Layer 3 of a small transformer language model trained on English Wikipedia (12 layers, counted from 0, width 128). Numbers have three digits each and are written without spaces.
Take only the direct path to the model's output, skipping the later layers: a vector added to the residual stream pushes a token's score in proportion to its dot product with that token's output vector.

Output vectors of the tokens that the questions are about. A number n stands for (n - 500) times 0.0033.
" ==\n\n": 461583461463642334352372511542536610421385422434573607377539537607385374383592670723597601334414468471663553423463453469615421466520446367403364629477490431440271622422634503603593346558500400521500577519418526515598444573539552463351472542522574519565535592424344586643415608384585458480675458526571563388445503574568776646560375778466535383599580411443434562319382580582631422372443
"rect": 513598445480563606675529645572251452421660328376457398341432258444411217421512761470439577265330519573444490360493549537411550540507430417518415528449431309623382574353529541342428433695584407506462515509747534559708705437554514592289467673561410426283541557445428472387671628389615466594754377482285467426750441503497687443457477576333425369657373611690578271290570650592417603655561
" ago": 555655646359647377662405560423462543344408389482441728354404283412456558720250908395173639437265293590426504395622616672496441609576377685431361438670517449770500770664598492529661582496260456604717459388683531642677640614317541417364367348642462507305584584233371519539480672640662452585754216554323513564555315532422510465582605524571540481474427412680504436632446538812416572164474
"rote": 628622466422589425493338683479585748520466337313522444407299329507646447551509715411425516255567549525463328097741538626595577510661422638459421377401470387574377566767552627591493470522312447637243472413692646510583464457638354302369668474666654486349608417288373380624352607275523451614662455427430553691554353421408647666434346710349387489647536353550570658689412488405467672463623
"umed": 689551522279597508509456662343415529532527340477350492442481503509407553538500742363382497273338444336503550453623692605585471476609535574718512362590733403695419548462531735351517575610441537460479506575488546600673626409275497407388452379497575534402643492390334326639359551292568458319546591396525521493635434483602472480450493618432429509586490486441579441390463600596513436656413
" Entertainment": 588722488488532473561456444502410514441425431439570606346490508363507538510510500395329542510338498542468430261463533541536474495577488432578472519319505356658471523560606524508436648523486561573422652463658498474566505469497505497368423323553541375416421446414480390595624551500552489475604432389572425446479332482503692665607225500521405322508344572517569610414344559715364658250596
" details": 474571380519455253505425418485443502492488491646469486313413489469580553492582758447407495365478393654421315489534596436495453596609543611393391502500486447664479554411385481410596553577445588441546658582385481418684539580435426462386498524518434424638369448306603473558466530375432450526561403448463537561592628561678745458605414443321367679571378597594539467593352595707334395559567
"eder": 681504594353411373447539549495647492523528286536437451589441497350525371575489596500275522440404683524594714583424617530494648447515494625493431585586407224541463581508649620419509677456535481467506633429666357438528560425338377329500668476468607354490646323307361427583434518534500444540503537684381581437459584556552520377564288507479470412188484336558680367500351459520445625519660
" Nations": 603680287424445360586626739492468577507559416506324635376514559545508380467359602426576492339400460468534603358473593593573552405460464488638414583428622435534537677438597488349491682467414599589491554543735429530585630493618599247419421454579623529385376497418437545798503652466382442519591360492609429533472330512588610307472251747405439229543420453536552614432375645559348682600314
"′": 492684563432443451481449414554450596594359395564486510378444472508407250662364618517309342337364660371339451431518726560662543528592432699389438469599480486677517540671430492476544613447657505525542482549616379648507619519462553579491366380513482497544632537416413589475460623524517420396545497567520424435602533569555566410459432453308557452620438567517523453384585469619546509596325
" °": 549756364297432454680477497516451545518573413374372715296580200621421585346273533343521450293359447542544523423590535601556562476500367563573354448550619619663430706369494655790494697568604527485510533450577451623426595496411731513360485398452438570515481554031704573603403603302596400251650280515453512541485394429586500572573470714334497531526590418503553563368507452612616636334490
"agement": 596641477643602381593494547397496452369337344506389604265356346645434326472640800481527508466322485726434512402436581436429676540566483417541492512434553487646440786543511614531442481591344621610577657304491360533735528595530487431361522376533454539457518464264581526625579572410574468550483611416585447582528224452622774421593630637475544311478460426684771405525416454736482827289573
" record": 580482495450569344439522375546532500454304476417463376437523548512599492376653567485583634428509438535486413500588516384455515528587486697401507484494511463570543511484535367411415637427469500473631588568624486406573604429436528434670493485498523315377621486315462663722456529444557472431445432432443614612548572568591480472482608451311450497417533395558497562246558579719373503349528
"rog": 514607377562447596579457668529500571346438353315549526475414391298551366589453568526444451439411506614306593365522665589543694398542497288532430614500558463467488522363503515632347624699600589521467494495728613319585589448431615408497562503626247612363500442266486332409508618448373488621587453626434555488583403441489558346608487623439529332506392439672556589640552598453513453537417
"\"": 306534439530546454576623534468561535385348470486511409531596621503328475420413542579563413528612466645484372559332684571470372636466490495365634534369513600556483425536628620417553604598550361495420515492561459627681555441440579456397363377596555559494624711397534506467485558419541510354398603518447652454370419568420709250662582636438574630662467540597604503463497519414629385321599
" according": 500564572401421415596377525609511562545598476490586464285413440532420321549309648535489476431395381554396542425627577527630662339427471536503312498456426503478513683450548591502546560440523551370482568570622568564539537590312497571304412475396461389463549549307401637567653520332575467557530390496388582382536527445590622335532536431609457541411495556456560533397518550632458607497570
" Ltd": 548694464471566465409345651608465505612452398467400577312229577590385418488538510454268465437430558521554449391636532526608618564661341468664423438325398246623457613606636469623460512447614585519463507471621595443665262722295559252402562415322523328528411538375503407698572613591633481438702391530344554590579470577465585560622435503561452585527523422461568517595335538721541563286438
"ots": 436643489348584251512335385525556624487461394527345453286525515400458404494321571475480511336459587359341603394397561522536497508450690547517586486507500607664580527486626400482466602417398566605418527506500666492492446594274475360588732564336378579465526371268529532508358500408449483351419387583478598278555334500526777532662293625571368487399417480819549654440647466421373500615457
"TC": 500644410442538400796415577606487551418387291481378436237480376708390311382354509475424500454361510525379435506509503566551546530422438383500533568458527517667417573548541591564405519649503618428609515318739610647496416699617497489550553649463584568516485439455408397542445563476579469387473547495331580399531449516508609441598515506410538368516462547414566679435406616482485677466409
"right": 532559462477397434544528585465348335152530365588276465256366490474402586678403543386472546430559415656418446486574460638656615402684633583780453326356427312569451639458608300484558507308577483672328507612478441497534503401586487348630362584658536562364561544275554534722429496292557483760528468587350555617357597550500676403397438389461471364481552595646603586394355634536478397541546
"inent": 568617441323371314582547524686527540408562288371355537452575411433544356557314664408230524591566644473496649464530500678594483351555366604653591541436675583572256475481607590533656205480532460500458608430472431572550746488380431291434570388578510536298596488374357514571506598421670450602433324515447330424697413619555595366810166723456416367510353419579565604506589378747328426662472
"orders": 572654467543489458701487580618375497415555346603562536348460570438685168471459775566440509330380475424398569330590655645578628430547488538395319352380327577614236759451471550523633443490583411611470800609473503509754396523521721392515588559677638484383360527371380631688307557511469470596660345426418594546549379487585711494685522763414484381619489541611696613415421615473437700541550
"che": 621490596353395568459552374556578579634365365398559574358516526436505349489416585355488553584397647604378478622417544624606494381408492468609402348480345399289534429759569549317436611561476584646419627481365505405601483676554629482549540278497492622629484673402532400548361637491532503607609587592513515414538534492430651585435605573392460404503347511551623355530544398564347516543460
"inese": 409755294479652446456538436794468228371558272582346656436448454681500476684346629482258638406483517642477514441558434461357406452622577487903599415293589478646404479445488514625331436586540649730464508556510532441598664604447411417468462325446621392319477500225480596788519581351324460509562235290483566567512488558652613437662425576288488482507386687533590446500412548545413609420329
"ways": 612595338515497471687491396529522356389547350462302454455438468595665496567336484474424491309426454389233570453528584696611554512719485528592285365345813537529448610642700376513615610519356445503675577554513462586551421523321448445485474452595581586419530633427425550659298563429376479386535464404561546497551443600586856712654591735419431543513322625547544567603343583702381471500480
"ises": 613628253413590309536602581525482519540596372422470586337676268512492483464317775565464538457344419532449451384423519604621318550612287380429308506478434561620351482494492534373506519455462279672657423428445486375630424413425702404637549476553466632524662492330451542504263411452541472568480462517536522523601249455623700451693414523583513453555570445610594649524545366599265535642627
"ependent": 622655398536426379396533594745475400407392293647378705315628519430441486652554654612365503427571387500490531358641699627451589528603413553554541400254467217617322605483476506533506618398577567564478604575736378538745570594497310435429462436680583473430442428336529574488463664380513459677442443439295495485734445512565574459506344659457408443503587561461503371473542621594441732481484

Output weights of attention head 0. The head adds the sum of these rows, row i times number i of z. A number n stands for (n - 500) times 0.00071.
o0: 548466448721588360397531600437523347705578619297209517727554295627607618337677581620502600665344487609619473562731474440389433476428643420444542499505492528771640393357793603645413495496472444676474425671660491451506392558338521439472596471619410687450561625370519533413525334335382481493551344513523364624492858428478677823756752481352364504273593419459494606558589625319303704594469
o1: 563668384766434365440599624341674639514333700607405568405450633264564438303458580483759410417490593445560455543481467660581288544399381388503494549648618458667346685221477753257464664567623504615633461681496553500358477539661645368600485452538377552616713780513830580517444533403564513477663611497682539383252478716576519584347439330284482731764626399623364529573776343462575464461659
o2: 352310244285652526397362579409307464435468608538473494462594493373319251428418504731427437555510645527724612332358417643599568331384728442307555463686478614329383543647348799409488417637777816670794598519426667275359556407633631496521567069512721628644421541507344712535371537605723552578639461568592428482396617522696424497354677323373501712615489528474707615616602416490488639439368
o3: 655575654337646661588361541612309578481517625331774644385456557489480283586539646486475376420430575453363344804629428465390576417386452453411400638465507489635374724630481410642259516562322546482371464294438474527522366486653271602226683541535488567510472406397677429489321496411584466548549636459781427325269472497448428584449655482669502667561464670320475383610504182641565564458607
o4: 439319631499380562558597554452530357239615519439602527410538340357465537705352641475488158469297434464517515441601234710673460494363471578603549694620625314512436548518473636412575548388525238422502400547564265551561432536496334508236542521515392613476651531324396301497342493545386419525613452411714374445521552469660459392426583449499392626675387595498427486467621534475381593568732
o5: 315612479441543483703349359602402540614563498518444453661394539464718337507510581504511452384493622662531312515299711509447277568634298379329523677363698337719364539711655632673233300404556398419583564747626495525495405415287835542564597547582562403575386612547529571312396468605394524312584828570340584452307495560402433442605704443526759318349413619377498834649542445373420334529548
o6: 751615288660470595568457317537470542310565647375524525474686359449725530549644688574728475403718675408629461661500595421395619408397603454239525446463509745561538437641696526617396652511470640480575424510767510525687410566376699736512653470498402633307366605355524394330656603710381623449403531578546559533469669498475429465536453265220547494470385670581247414466397678383591479507585
o7: 736419626429638548571506622473424572579294351497655498560335350561433547615355674436424362467304532563570486492624322518424474427531469375537663353859418509385734659555724411613419557569445599349455504484538721662353523377304585469536787394446391408535403681352440473446537603507548082333518413298461605668216293419496474765145473665524233420410352546694380583491446494375501310512360
o8: 593466274338570573350372373503610252645264265224391473406451363575389518618426390561488576404459593571619369324422475282372626593672590647443441307568379520521383473738402447595600480538439659257427444587420386523557459473352466523325478714507634487677570459369441406521572488537344569414452622733520458348462412601566622519162527335551523585632473537482390363504585471416437225537619
o9: 485754361375444655436495564623316383377523659375883610459421366356599658462376379548499426393450607379565431447398557462314563468611349363231507436402487780385513459658528549638265484536609375660344335427476431397441465503748498729498367460577584487285374620462557510655533461422446451371573371266449499397446387592408445735529812539329656266542442214440437636503398543737762614391534
o10: 784639500289344332496377599605440396474500481337684360480474669623580388510428249362698342466457565368532438581606900502453569505400539371405566526552502584488619393607481246517587421490383541480587362532426638569677697554363279335453469640559482491480549539762583399448632724596520261482563300463402484572439424456406385370512224635668650420307355505504494597508394345416738595286324
o11: 481716420436413618690443522463516594541418373440409394387472529447814374634302545545600526442602418618469373588352260514449445440628595477501397494662456727532573354487518640580620583510663430536530707398682451675518425537497277843449722419660414452532307616735260591520536606090504479671556214569208570387549672247438429251573548629702330668436523684588500368452469545448546341610341
o12: 566690594419576537426507580401633561431434491564493606311614494672605310452181739459437621571325314671631484445693592451339674420469453539421768581502498600430558492387485395474417349573608473476502500638264762196543395441562496457568493738611320741539538362694480800325482482647424695607581507541605427474592626469404744672497406538434442532452672464669425381411439211353397438362388
o13: 659589501602418370610502342279615520421593401786516449679645512681593584609445398448583788600538562382487103653743679654473683566608473512517296718488612613264374741538451673323409627746429461336571205472517529582467235477374621487601599382486495462574506497413136535378455409707569418259447563429303589431488144592532392584384337303637542642645466613588561619629557496571287407292505
o14: 585295381334241429334335656528617426370294480489279571584472261403280509331584386392400283653478594372590304459568426572267533546420330497581376433291594521488233474582323347636430425587604333647482332431578682596468444517346486524523456378576505475372717598584400424536510302682652696535534552291618528567524366487461540485477598469771472392492804583660578363344611646469475697475763
o15: 344517469546514476398420314479606442394491531600312513245427600529542506496620508517625319572431484462584529436425465485614569654452550474484553654499632400272597590505590641475613477461606413617352452461620499447431316458459568569484421574443455467405691568597455496584527516479584676586578610674488528402675436421487567649351381752495481433467515432456444608304364500506437397442445
o16: 769428687418668552559747360586516440662656434655427466577547394371488622747552371502494431554358446239449455792623482432475205523519408539323558661535670329524346371420466569538675417585470480404579625474755426224543642324357672506594542451543558307298531534473633594520457506632268842806650590634552495435516479451577468812370446386514563211575582656371577389640391301423622461438597
o17: 612591570474414462316705502523461368504394810765524416335510431595655748674524609573528518388512629244595277494194459456592499628405396504495578563280574622550663503379566451707428450622371490413400646448392189635499576377437698512312460421370624436498466781537506127665396302565453507422599390589524504355677512486437438323435563396541348553553501485516414411408564507500537490521402
o18: 409577619467350523264710559582530604523445513565353629358596579483586517600489452371643368509461609666488434534423503462426453397461507509502517495515321368453459413546604616535290408477524573559579407242650460444503554520287597467835574627643556576488290546527557485388532475763518653642160386595613541341415309436394490412754347666376699306381675314458430750509494630442321451417680
o19: 373602566660645406207633413514442368579324542519351610379238714509479447618592618365525621463310389272326327484573271368498337356543349538183499482725288460522490427369379614386353458539395262533325469445455602344611512589540662507764542562523528519381313480361311584722582544319532462550619441756677516549437499477508539461484230646235455541632333578818380704386497633471377416448610
o20: 635504534548421451683591554425612683536394257611420436599352606364429267502285611605516473465465516477535585329425692634402665483528296309442651446345508613519394358617340490661493474342493353616592459521579630648508527509476505435600534657422712525508492464560641414674628505542538605568539539672524499251338414455432449524686404533631271704528623375497590561761356576484709617356382
o21: 583461762560443439321471566677438582627594289608422422555546492639518439478326437455368522641624526595526576562556430337412463605607537589300375345433479361492443636437311337468350554552404531499485711505750729285637538657498376462557353514542375476457474543306529410462427419401548382579436504593489675800465626637371499513657511431494587349410632691555578610559365441579521503438279
o22: 690324497483464662293372572619482462576411444242507385501491616694522609437592705351487758623337531542589434308406709688643605566230592648459628521389467514622380512352521482610434427291281466511346449678415430561504456417535556297400635518454703526563502304660570380381457559497387072548638464450675616287588598431382528427675384496488623614448437609461698716602439414392569587617405
o23: 885417502668534398337611349619476606305395385486284496299425528395678306410378490393548780602506271570672753381430587461490671809653511442547628489513468483512355475446439224517469437543336423570471613485441531747482451392364557439402671513130421377500551475776649617432592476668312556732458576495657633382445535421544547575412537393719505573841553480407334282449385425391489486610616
o24: 588482415656300363701603558487423499527533396431368589408370580463424524531817408755428433262461609627697763643412692396447531680295454279553473620552589634637332479384412565526581337515435462578518719632328634478428718469621509592606462579484391490446556746532435396502572655742402429626633465711532513514374356741413493636494346317350615562492505485593586439422532648643668489453599
o25: 348513476523320587620357318769473515441360629294513349321388530494415521451578648506344258530660471587392244403296662464391378476567576606562676529503562203378381534511488445552465719744498214597595587456537560581656371643450485480472728481365520596441380821426472671608512633660452531404549524661789457465383378621587450420667320385319568629590321647471781463543453526626572506536377
o26: 553668563424565568246635480363362580552616436576383732273435575387368559672566458513376626469324585525682502227507384392591663575317793490455529556414625302270604502291698541308565464532425740486432620448490429345548600411396649535545763243385414458504532453442586391517467363342647483622572628307396350532624630382557288421512525531411371534231374459634523479631477702665520437523409
o27: 630576611472317548526296454526452727322333408402476565687589550524568532366532389389683428400689419829414639682541451384600398486723655474551555433511509410343395489319561238536491360590612421616406502538321656302508431375513552400683703587484413497593709655415593369496522696581551547645448828627472564694458609254397801562499446371448396417401575409679619414484440607628754351591562
o28: 644578372212414383526514555551517438619542548740460632536585505192590404605557552549676479668698636623367362311572248548551559455559720275714550539565359344661481428430453649420539499796654374534476470526486570509429455490638362460579506409445244704318618672518574550483281352663545546549655406435327448609414780201543483428478648649590502518437539316424540291677693508613465511499606
o29: 495384477597488403462447514333483641443411448387736547119633347678298478358336385453605550385560583513712405554276634576534300565413743505518336489568515297470355629308542635466625435416407531448591729723529548593342365624366546638555496581353341401498593568566661350247542494742473565692407530546760731376527649649565600376598552375434665535563479467553659418464447686695457171400385
o30: 423508626383509372422533674510485423419513416297714338451372322659584567500586504509699638329461358347608631384467659588407340466715497487231278588358398791517503613323402693697611364497487512459518339329454480618335813564492241329277552565542543772464636473323434713547458670401516413464548607630319529525523665551453363606445544669572510467573590529634683209772598755590556458472441
o31: 455273525250535289596514518737673371735457485646512529568438588616535375448525748556464544437615568638444496535461431479342638613463307559662438365494601498470463590356427513295445558432464486368720368610478544727362421204573403377602592647424667580458457534410678668313535497339499434647243109707441438440656449396446547628530638557565562717567449420572365636560297433575501343421607
o32: 614541236553570445483534358375580585468601340353547661592643387411621402464503536452355658475795263516777730507340623601287539454379530400416433585658514540516478484348578478693494531736650669329768481607499404562398306503510682476527359288635442675548494649645403606627627500737271977604591448365508322515447609669279386428598560569553467578492537473424422604641466439591438492509630
o33: 744319377523420530298541564503500575472506482372462508496416539563529635591321595504384559536383720610803588667220546500836464356519550311486326410547535597528491472818304411482510683507497559374626463506581596345326509607605589586444429591433705293459731544564567354554483542531560388244666367508371465462724431403601368333484384402447638351376472677473383735572487592466392455544483
o34: 617540594691531583548505455571494343531422537598659341258522449420444330517290600640501783658694573601569527675424509464628612597712516785604437585569328690554540466354287474388432508533633482745324542359714654262603555786430444663513389598387629372520559514498415737433695599420573363530397534417339460517678484354735729444350874438311393597550563464600545579553461463598377407391649
o35: 538349333579608513524371341483643671634469706714506426488614600432500540608520612538473524583509633375384240558577676527407451589508629607345446510402362408589524629661420600842622506362340466589628631611558644460467703622493386546419505357544321431273660586564543452504595441272533348671484474482504425412569503430636637313575615358494653476426482619680474312574557505568495599292658
o36: 601417510567389635592387371596597621423540568367577315639506503433421450409308538645336337479580427515668691353547204266519357520495363599586314370627520511591562485490512413590379141434490470659683505530367517556345509615651393307689441503501559334477664316327739380407575399502297397595614302648251516597601618626542327633607665723460565381382366407513320391500293474524371764233439
o37: 646551411469662421317426699561740417667399667381521390408421457527296448510584384544233433561469668533272385441650589302370602351595435490640515333566288634524497317508592401403614626597446510547549440452385600533586420585448423469391425618475471634623605327448534420535587494523725320312250633600561090380499496242734543552455733348482197735616304451645419586607418424571521447381586
o38: 536712569487343489515733411422185515497517483452443611488642396572607354701338569530442492344438724481447529498708359618396579521321311574485626334292459527402398377637423160412456693481657380534517352368407262747732726175494497524653890479489470687645468631343821741258414524501534691464216456677241454710595383550465490462493417363607360435578450538332509454610509561297510465555265
o39: 606204586455468611427525578134350603456551817464587519558531621485614376488484472521611473221458583638312551339367439437672469642452539405351469674330453585616393430255578446238710491332591534416591563496386624615364367484410362511605516517382548626585695523488531692647556612661559701686550509724358390614668330432482692593653334540524381535391494601579564594607537496345599520508627
o40: 533454618378568617513539533564612355388662398496502798551528218441483608342609495332406502596449403295604456472482569580483544413718502599507444550317639328689411464599470528514159639632441450540380537501667490360576459494502440646305582607415466369452637469196630843392527499525440411158318397593565427463739698412357399603626597467335431643381533482458636329573503624463571461485396
o41: 451595545683448732656728398525460334581400436591528488440327721342473369427290293452326468685537299443383640415234402317572664498531586373363544520404486560523523675645502576458552526368670426742487503557541516480730469650284421591439410519636539592648518440706583405691512665408620625422739501649739281537367470768753629681440432532551398517394567591409374295202635539588433377448263
o42: 448618455532605653566637488514313442566521700458517581369425522415373488404412464451513634779686577656662598459430359377505405582479505404583426603477455609511424337645490541536616565563693263445151397432471599388521424505306472696416428560434542574588561428656382666506818360735324381580462692380334635589494334538344443578461466321518365596532294388485381443608253406549568455535323
o43: 591465629571538341449486472784519726522558654250766446598387886467512477301365585332518498512576600462606462405421582595493667425701620483411364440656578655648469556518591481452275657628546344462453505436547660356386503565717326577452611424510533475599378504614698476571570397508375398483356343407608778419532640631270408553316545596461311420588705591326365661401542482653730687501391
o44: 432519508556352565528546325636803579374456574647687709444728576340645506565453347530454427422494479647558503459478755528611719275576504515598718529508497511463439381697493344568541515413707702594608630477618384368363522482480615360508584311362581467557518315659797561617279674360519524424487475452587577352391345595666502696684585624597461511585496644825606433780195497427587517584474
o45: 239634461634619653334382592414498806626493427451323668546546170567475744302451445467540382485348637404684416580282557481408493279383587599670418507396550541449447574332494402319707329683703514771534569377508411545592604386380725591537399474460475675569530289576617365602533264307457423513514335680552445364520514499592416377542511539386405678580601652659276494544345483233447640523334
o46: 421565289491567246552285336398560240456504508755428548568374505854208759644532580516647807592520690497377650492573615569562758392581352556558380480562433601519574665586473435764415518531409448607562306495613445305393497583581567570648616408455520740402429372456682393626346763569187502307538579393559534273614329654695543493480301541653384264613442554653671257514589395500364351477480
o47: 355588761414555360414532771450368370588469601293373514558380381535576779441414347484350366445469587381585500684651306629510294619613497433457485338531430451465322295477426590641469408560595603402353411538584676481364407458462716472415599615472446625630517423497589369580381491717356582432565401612204496686710683679544472448231553452731291523499701669371547578786515622589579711492239
o48: 702647618518516432373403533528492412462640494595609668562685479594640414502404611553401409426589503585481550587526565260618412664550589580534431545555692549552606479390597538423339348469397529573627344747883412660422607496434348352673512407362719424345474624348477638492478411413382404595437645255329569694398377625501613352427663452489579354493380515717458645760511359462525456454628
o49: 341527694436344675565511444635557596502681380607497520342439373434411526624454653654411647606560508470595384479512538549459445514537442637526500636546435450662587507422440684788232519539555411522436341413245575636554831505652559425278424611604464622277525559240518467552613456393491494696643616632650466523409410544570490175395342416532369470724469614590548502497434555561535386307735
o50: 541527403460515547557532419559549712569702511260557479523624358528422436550406444334519681556405489474589259431523653406521404514373428538220490528541480545263589509495546409425539585680414527563463444529465487642681365449596399513494520455518545346561514239565586077440569514418635594608539806299576365575463751543459541595565358302587430382568634466383626706609725591609523443380517
o51: 473773597574513631369388475529356310462501402395690468366298613440565524316669351533585584738468424551439509524609362434686635397420526432722503372359427479522441401594469376369377586479560481505475517494341483639458614443467764499480426642386549448558395405453531368367378490513483547416733595684458617441563528500695574639380443548691621555742114683664666480546282251456614464470335
o52: 411499443362685479509400362666578429709526463571406714376473454551609459551504638402423563510438597447614410585479677566506626302238490494430569399550310297391638607487654584603576441300613584563475315641650427625587562497448637499583620653635569560388553486788623467561540533332615569549486552563623596387481500542493718543523732714798494521289532518365608683520497358666525303439290
o53: 248570736539512758594354471654495211564523622470538650360643612518272348451423521476534574461480524631518567397497505522505367639357597649565639484405663395406600522391531561399477454333568450415408379669415340537687531449643541624373574592516687576566395497491431470452300607351521437423430483305583620427531587549496657441579646407570432572553583437789596741612600413538412432448601
o54: 493394529517489397577509414424647368455537440852363471505529359750460308359385596667505649660470559386633432322499459327627554658390574452595380286503386441502436501602606449698460712542378403421588853631473539443596453621540398691701392683528493413695422435343609557532705368443276626485286667546572840494563527378621694678632456267404352572299538307487550427557491328615747628604468
o55: 619434590301770408719477595470357267629448648487482595269584220320661300643642352672430541342262352440699520656635367353443503441606495171277435300697284544548444637560537312597367389607648477611485544365455389413457382464537560444366732710650580383453426668476493441563514497510364421479432395541711360416353687368440549702329730482443469795495588276477537473420506475415458356537589
o56: 446532234534659476458540510431656543850677720512688595463624441560576521428394444579655415716621439683676600606337189557358473377334523471674640593628528601245596555385438789498273266400285577520171729374597444581443507510384417455419717532809632557406569533184415520486643294362420405433641486603429684468450242543390380428609340410641589629363540585452454589755410510469604391659534
o57: 481720774472570493593677448430452468559509554637687524477475733305472346347414286548549582691507530377619414597461471584769571454405637500423588682543680608602580604407624552636497721643371515422680592458615472724638339594272523468582603569401334628549455433670418402322342598554601313709418546536545699440351385510506533305518583488534301324524707380371544240549671655524488545398561
o58: 626571462405436434421478437311335464516348280592646563478481424507285435550471544405641399618290547537466450636683302297548568447451546240651490531614477569642491597542607394357421812270574732380367522513432494496688650424439403540488526549417434512405395450556495474526606491295431388659483774411517372548617512511544466445771389442705699641430549474457432709519462718503377489701449
o59: 294466607305522276429420471555616541316272565799570473586491400498435391593498503439727664433574643614830649429280650472597326550311544457310387505581311579433651715601179532561541502550413411470511569414462464483575453347545448476380504752707456411570866600425497525447558734360460558217627342620595452368299550308349341419363393383347510544537820536566690560657583419580348421360589
o60: 409425357603454377534327469514604572309410487335595463440277613373351597488381481570719494492260584533455450478417639647392579529343547520485433398626643413417429447401789493570602303725442325527536304684399454430549288414457517678541549308499485523496305719601292202469346417668257650652723761571654599545598291413404637582511772508349431715427583279532512592523434571563502391608310
o61: 490391293471494595400414533578457387522525586422300524522419449299605481502389477495446858487508610717388404657692416430535487377529514522531531476332415336350265565442510375666442558482610483547357587428286732463371407668550579439335473567343456298614566382563767611561395405235571480664510728583699409567545764412493503316653591561737429531686330480568384621423485492661636569593759
o62: 496510447532464437608425414392647501326442602579405426608311501246634384651542710565398619629539336549449420628433485375484458260600546446628518716445414321557652526445590377390401249385647607629515530471645694419472453628367372664535612542672539584420412520541458580599667563484355723363755723528511364477616609455537467437504594668620299672298504499433690444463509535440562398533128
o63: 661549743638431439704466431329375477472555571294439646375682438621552337495607735455531645516563545477665487549526564523604505691470487463706701406564546560637421579390724833702474475466478623659519407468570556249532592462578483316202491759473458617562440577609476658593455412541685465383519778582480627580544606522529516582563572500432601420429537590415559484795361673785572616433564

Each question shows a token from some text and the vector z that the head gathered there. A number n stands for (n - 500) times 0.0028.

"6": 372440586617660430412424595368484609361456450517454465495373572556534306423451466235541697459505462685666726683498274538508492426574423418400613430635500312498647552439443438418839435556395494
Which three tokens does it push up most, strongest first? " according", " ago", "′"

" her": 625632525248406431584464523375504512476669452426442440378512384625565513632608388782397726523590546530527539309611462490362177481499382521582516564379569466498420457554435512585390571469425469
Pushed up most: " details"

"all": 598482526818245643697406476686374560517436684579452490897662788400527534599277489692759350411435702611565479462545605326436643503556645484839595240455529646600126361509660460610567588734500480
Which three tokens does it push up most, strongest first? "rog", "che", " Ltd"

" ": 507471559623637420552604515497437577399569498472502485410462490512473403455487533380538466516474507460481553610496446474590428618551487585439606583562452473424494395491574543533520487454507504
Pushed up most: " ago"

"ade": 571543465416187368480592703574630539591430592580433297761625639447501503506403532722702400404494508678563331548692605530500596436552432394461776368294521608513519347565434450625442529446367330
Which two tokens does it push up most, strongest first? " Ltd", "che"

" is": 690446613476604575544369523541474600334598560569550527427194581524499517511506460510457576582541897584295563531406383478423530408570419560449449539310548441582468490492442443426291774477527434
Pushed up most: "ways"

"1": 569506388403423407373498556482603557700426540531580522450508523261557564528333536469561397594534502466557454481691471492575432497470324531503547368511532423419281530474306491530324351591579607
Pushed down most: "\""

" practice": 556604659517445568532394443574403291533506509462379463568415297507495540576644336508538675524592486440603428491516556409520381588443409371603356560553481509458611618530655479516471483426394702
Pushed up most: "agement"

"7": 606492474468511480503632536456524510598504498406409612564433429471612540442346520456494474662513545491528482421630580372495311492609473601625496464527493499515463435482530530488408454481454552
Pushed up most: " °"

" |": 511479503616408524629260687207336489512566319412431340502578559492530453516624653658599755409652467181722689686761451486534248406318568312418450542435430528533612629437287476591337622525668619
Which two tokens does it push up most, strongest first? " details", "agement"

" of": 724544364686591662648442587436753456260608514465555584486194530571638545644617334576303660507370840418440625423376320452342416431435359428529367659405506423655502472422370554503414790538501589
Pushed up most: "ways"

"9": 539475526490504480500628518463505477498544490429436580597494439474568493410367582382467465607479545531488474446600552393495354484560526630577567484549518491505482374487571540486467416467424552
Which two tokens does it push up most, strongest first? " °", "umed"

" became": 499511517438524459432530513460405470584516576492646569482545490605518617538544341526433573480568446527466419379452473402462359498452424481507540504422542557512444468589509489533438502514450408
Pushed down most: "agement"

"r": 455516551789226521409350506462708396553532596643618488757579513539396334488608436180568587402355515484288579603534403553501727439456521457562384340569648471568428439520454529622409471527540410
Pushed up most: " Entertainment"

"0": 341593748546776533359563581409361324064481549469462481474632286510494232417383689103566449398465413628450418556548400498472417380320565567427747445529533572434598258533561393618606461637312336
Which three tokens does it push up most, strongest first? "umed", " °", "′"

" as": 645539517441606389489540372281479474632376378374551559489490377627549541491511445576497656524643454439514388442549476445453373390487427621407374448309599333622480611645417542547322457577562504
Pushed down most: " Entertainment"

"ly": 413485586695225628471697545466451478542432565544480331666618714434524447468468461655583391385366618528500294536525582618392648604580551401605735296602561673536325449526550451622403613713675483
Which three tokens does it push up most, strongest first? " Ltd", "che", "rog"

" d": 537576435528496651464657513397420446663587479433499530697470491564508535492443353548378529551531404494571469441437587438415398484457426375549561586528359384528494557531652582506500561500461504
Pushed up most: "ises"

",": 425607638396353447495354499491370350444521505565590548542441585530447667562499549428493718388583542454531461591507473508525625424445587557521539527447543504472480518546459484446476602453428517
Pushed down most: "rote"

" in": 622589450433541405448603565403415462630383599462637465463495388487492610547328430534484525586500430510556526527578609449518285531441391458492459478530485491456440517549366401594427455590416500
Pushed down most: "\""

" Gr": 530464480538363394558609636526554620579516544499470427565463607492496510468469483638594445529535496541532462547577568469554519547553496481474668487454489524503504429527515499553529509441486446
Which three tokens does it push up most, strongest first? "rote", " Ltd", "rog"

"al": 526552429598347728467749577429468349708620508360311504832413619591478518465347376506294434577579305488718492525556667424392396517485459370701603684585213292522504626527809596458557647487462502
Pushed up most: "ots"

"arn": 468417541695190661541702691415455465766558513492613392803630525565447443472516446593544397358353539594469402554464669556498661595653505451539704270470457750492286385544453544499601663581622273
Pushed up most: "che"

"ore": 533527620533261570571501482456465295639513552433521478706560537506522533496525577578556456365392590546491406486583668501501616596540544524589629397532539599531362506525454559515514671578602510
Which three tokens does it push up most, strongest first? "che", " Ltd", "rog"

"8": 515405558661561418555666601475406593529654495442555524501484569491498437422488468458572479589519472380534531611574556408596403614565495527498601522623433458421424387482528541541532497442508470
Which three tokens does it push up most, strongest first? " ago", "rote", " °"

"ue": 412747668622456426616687650528587494520350406532450509453609691394549583732609567696527475431454600578475345554609633447327767605422572285602469360363536538493495499509384457667511651499486608
Which three tokens does it push up most, strongest first? "che", " ==\n\n", " Ltd"

".": 409469509541436444474378555506552553617425482516341390413261654573586456503468338492452744478494526564758631726487318502441584518695574359491501478499556455562603600441416484393729542595518564
Pushed down most: "umed"

" who": 555784692493326356674525490455448575559519409471570471610449520477484409594464598568566714300438467520384574574608558761493494460446594718250397505381459475460409665617284524498412642488516533
Pushed up most: "che"

"ing": 334670396312255349502596396511429350465346657550638462705835320719360365489432337467372504344512295530664291632371685539602473520330429498239525610499443431331410509393559452595371265422349611
Pushed down most: "ways"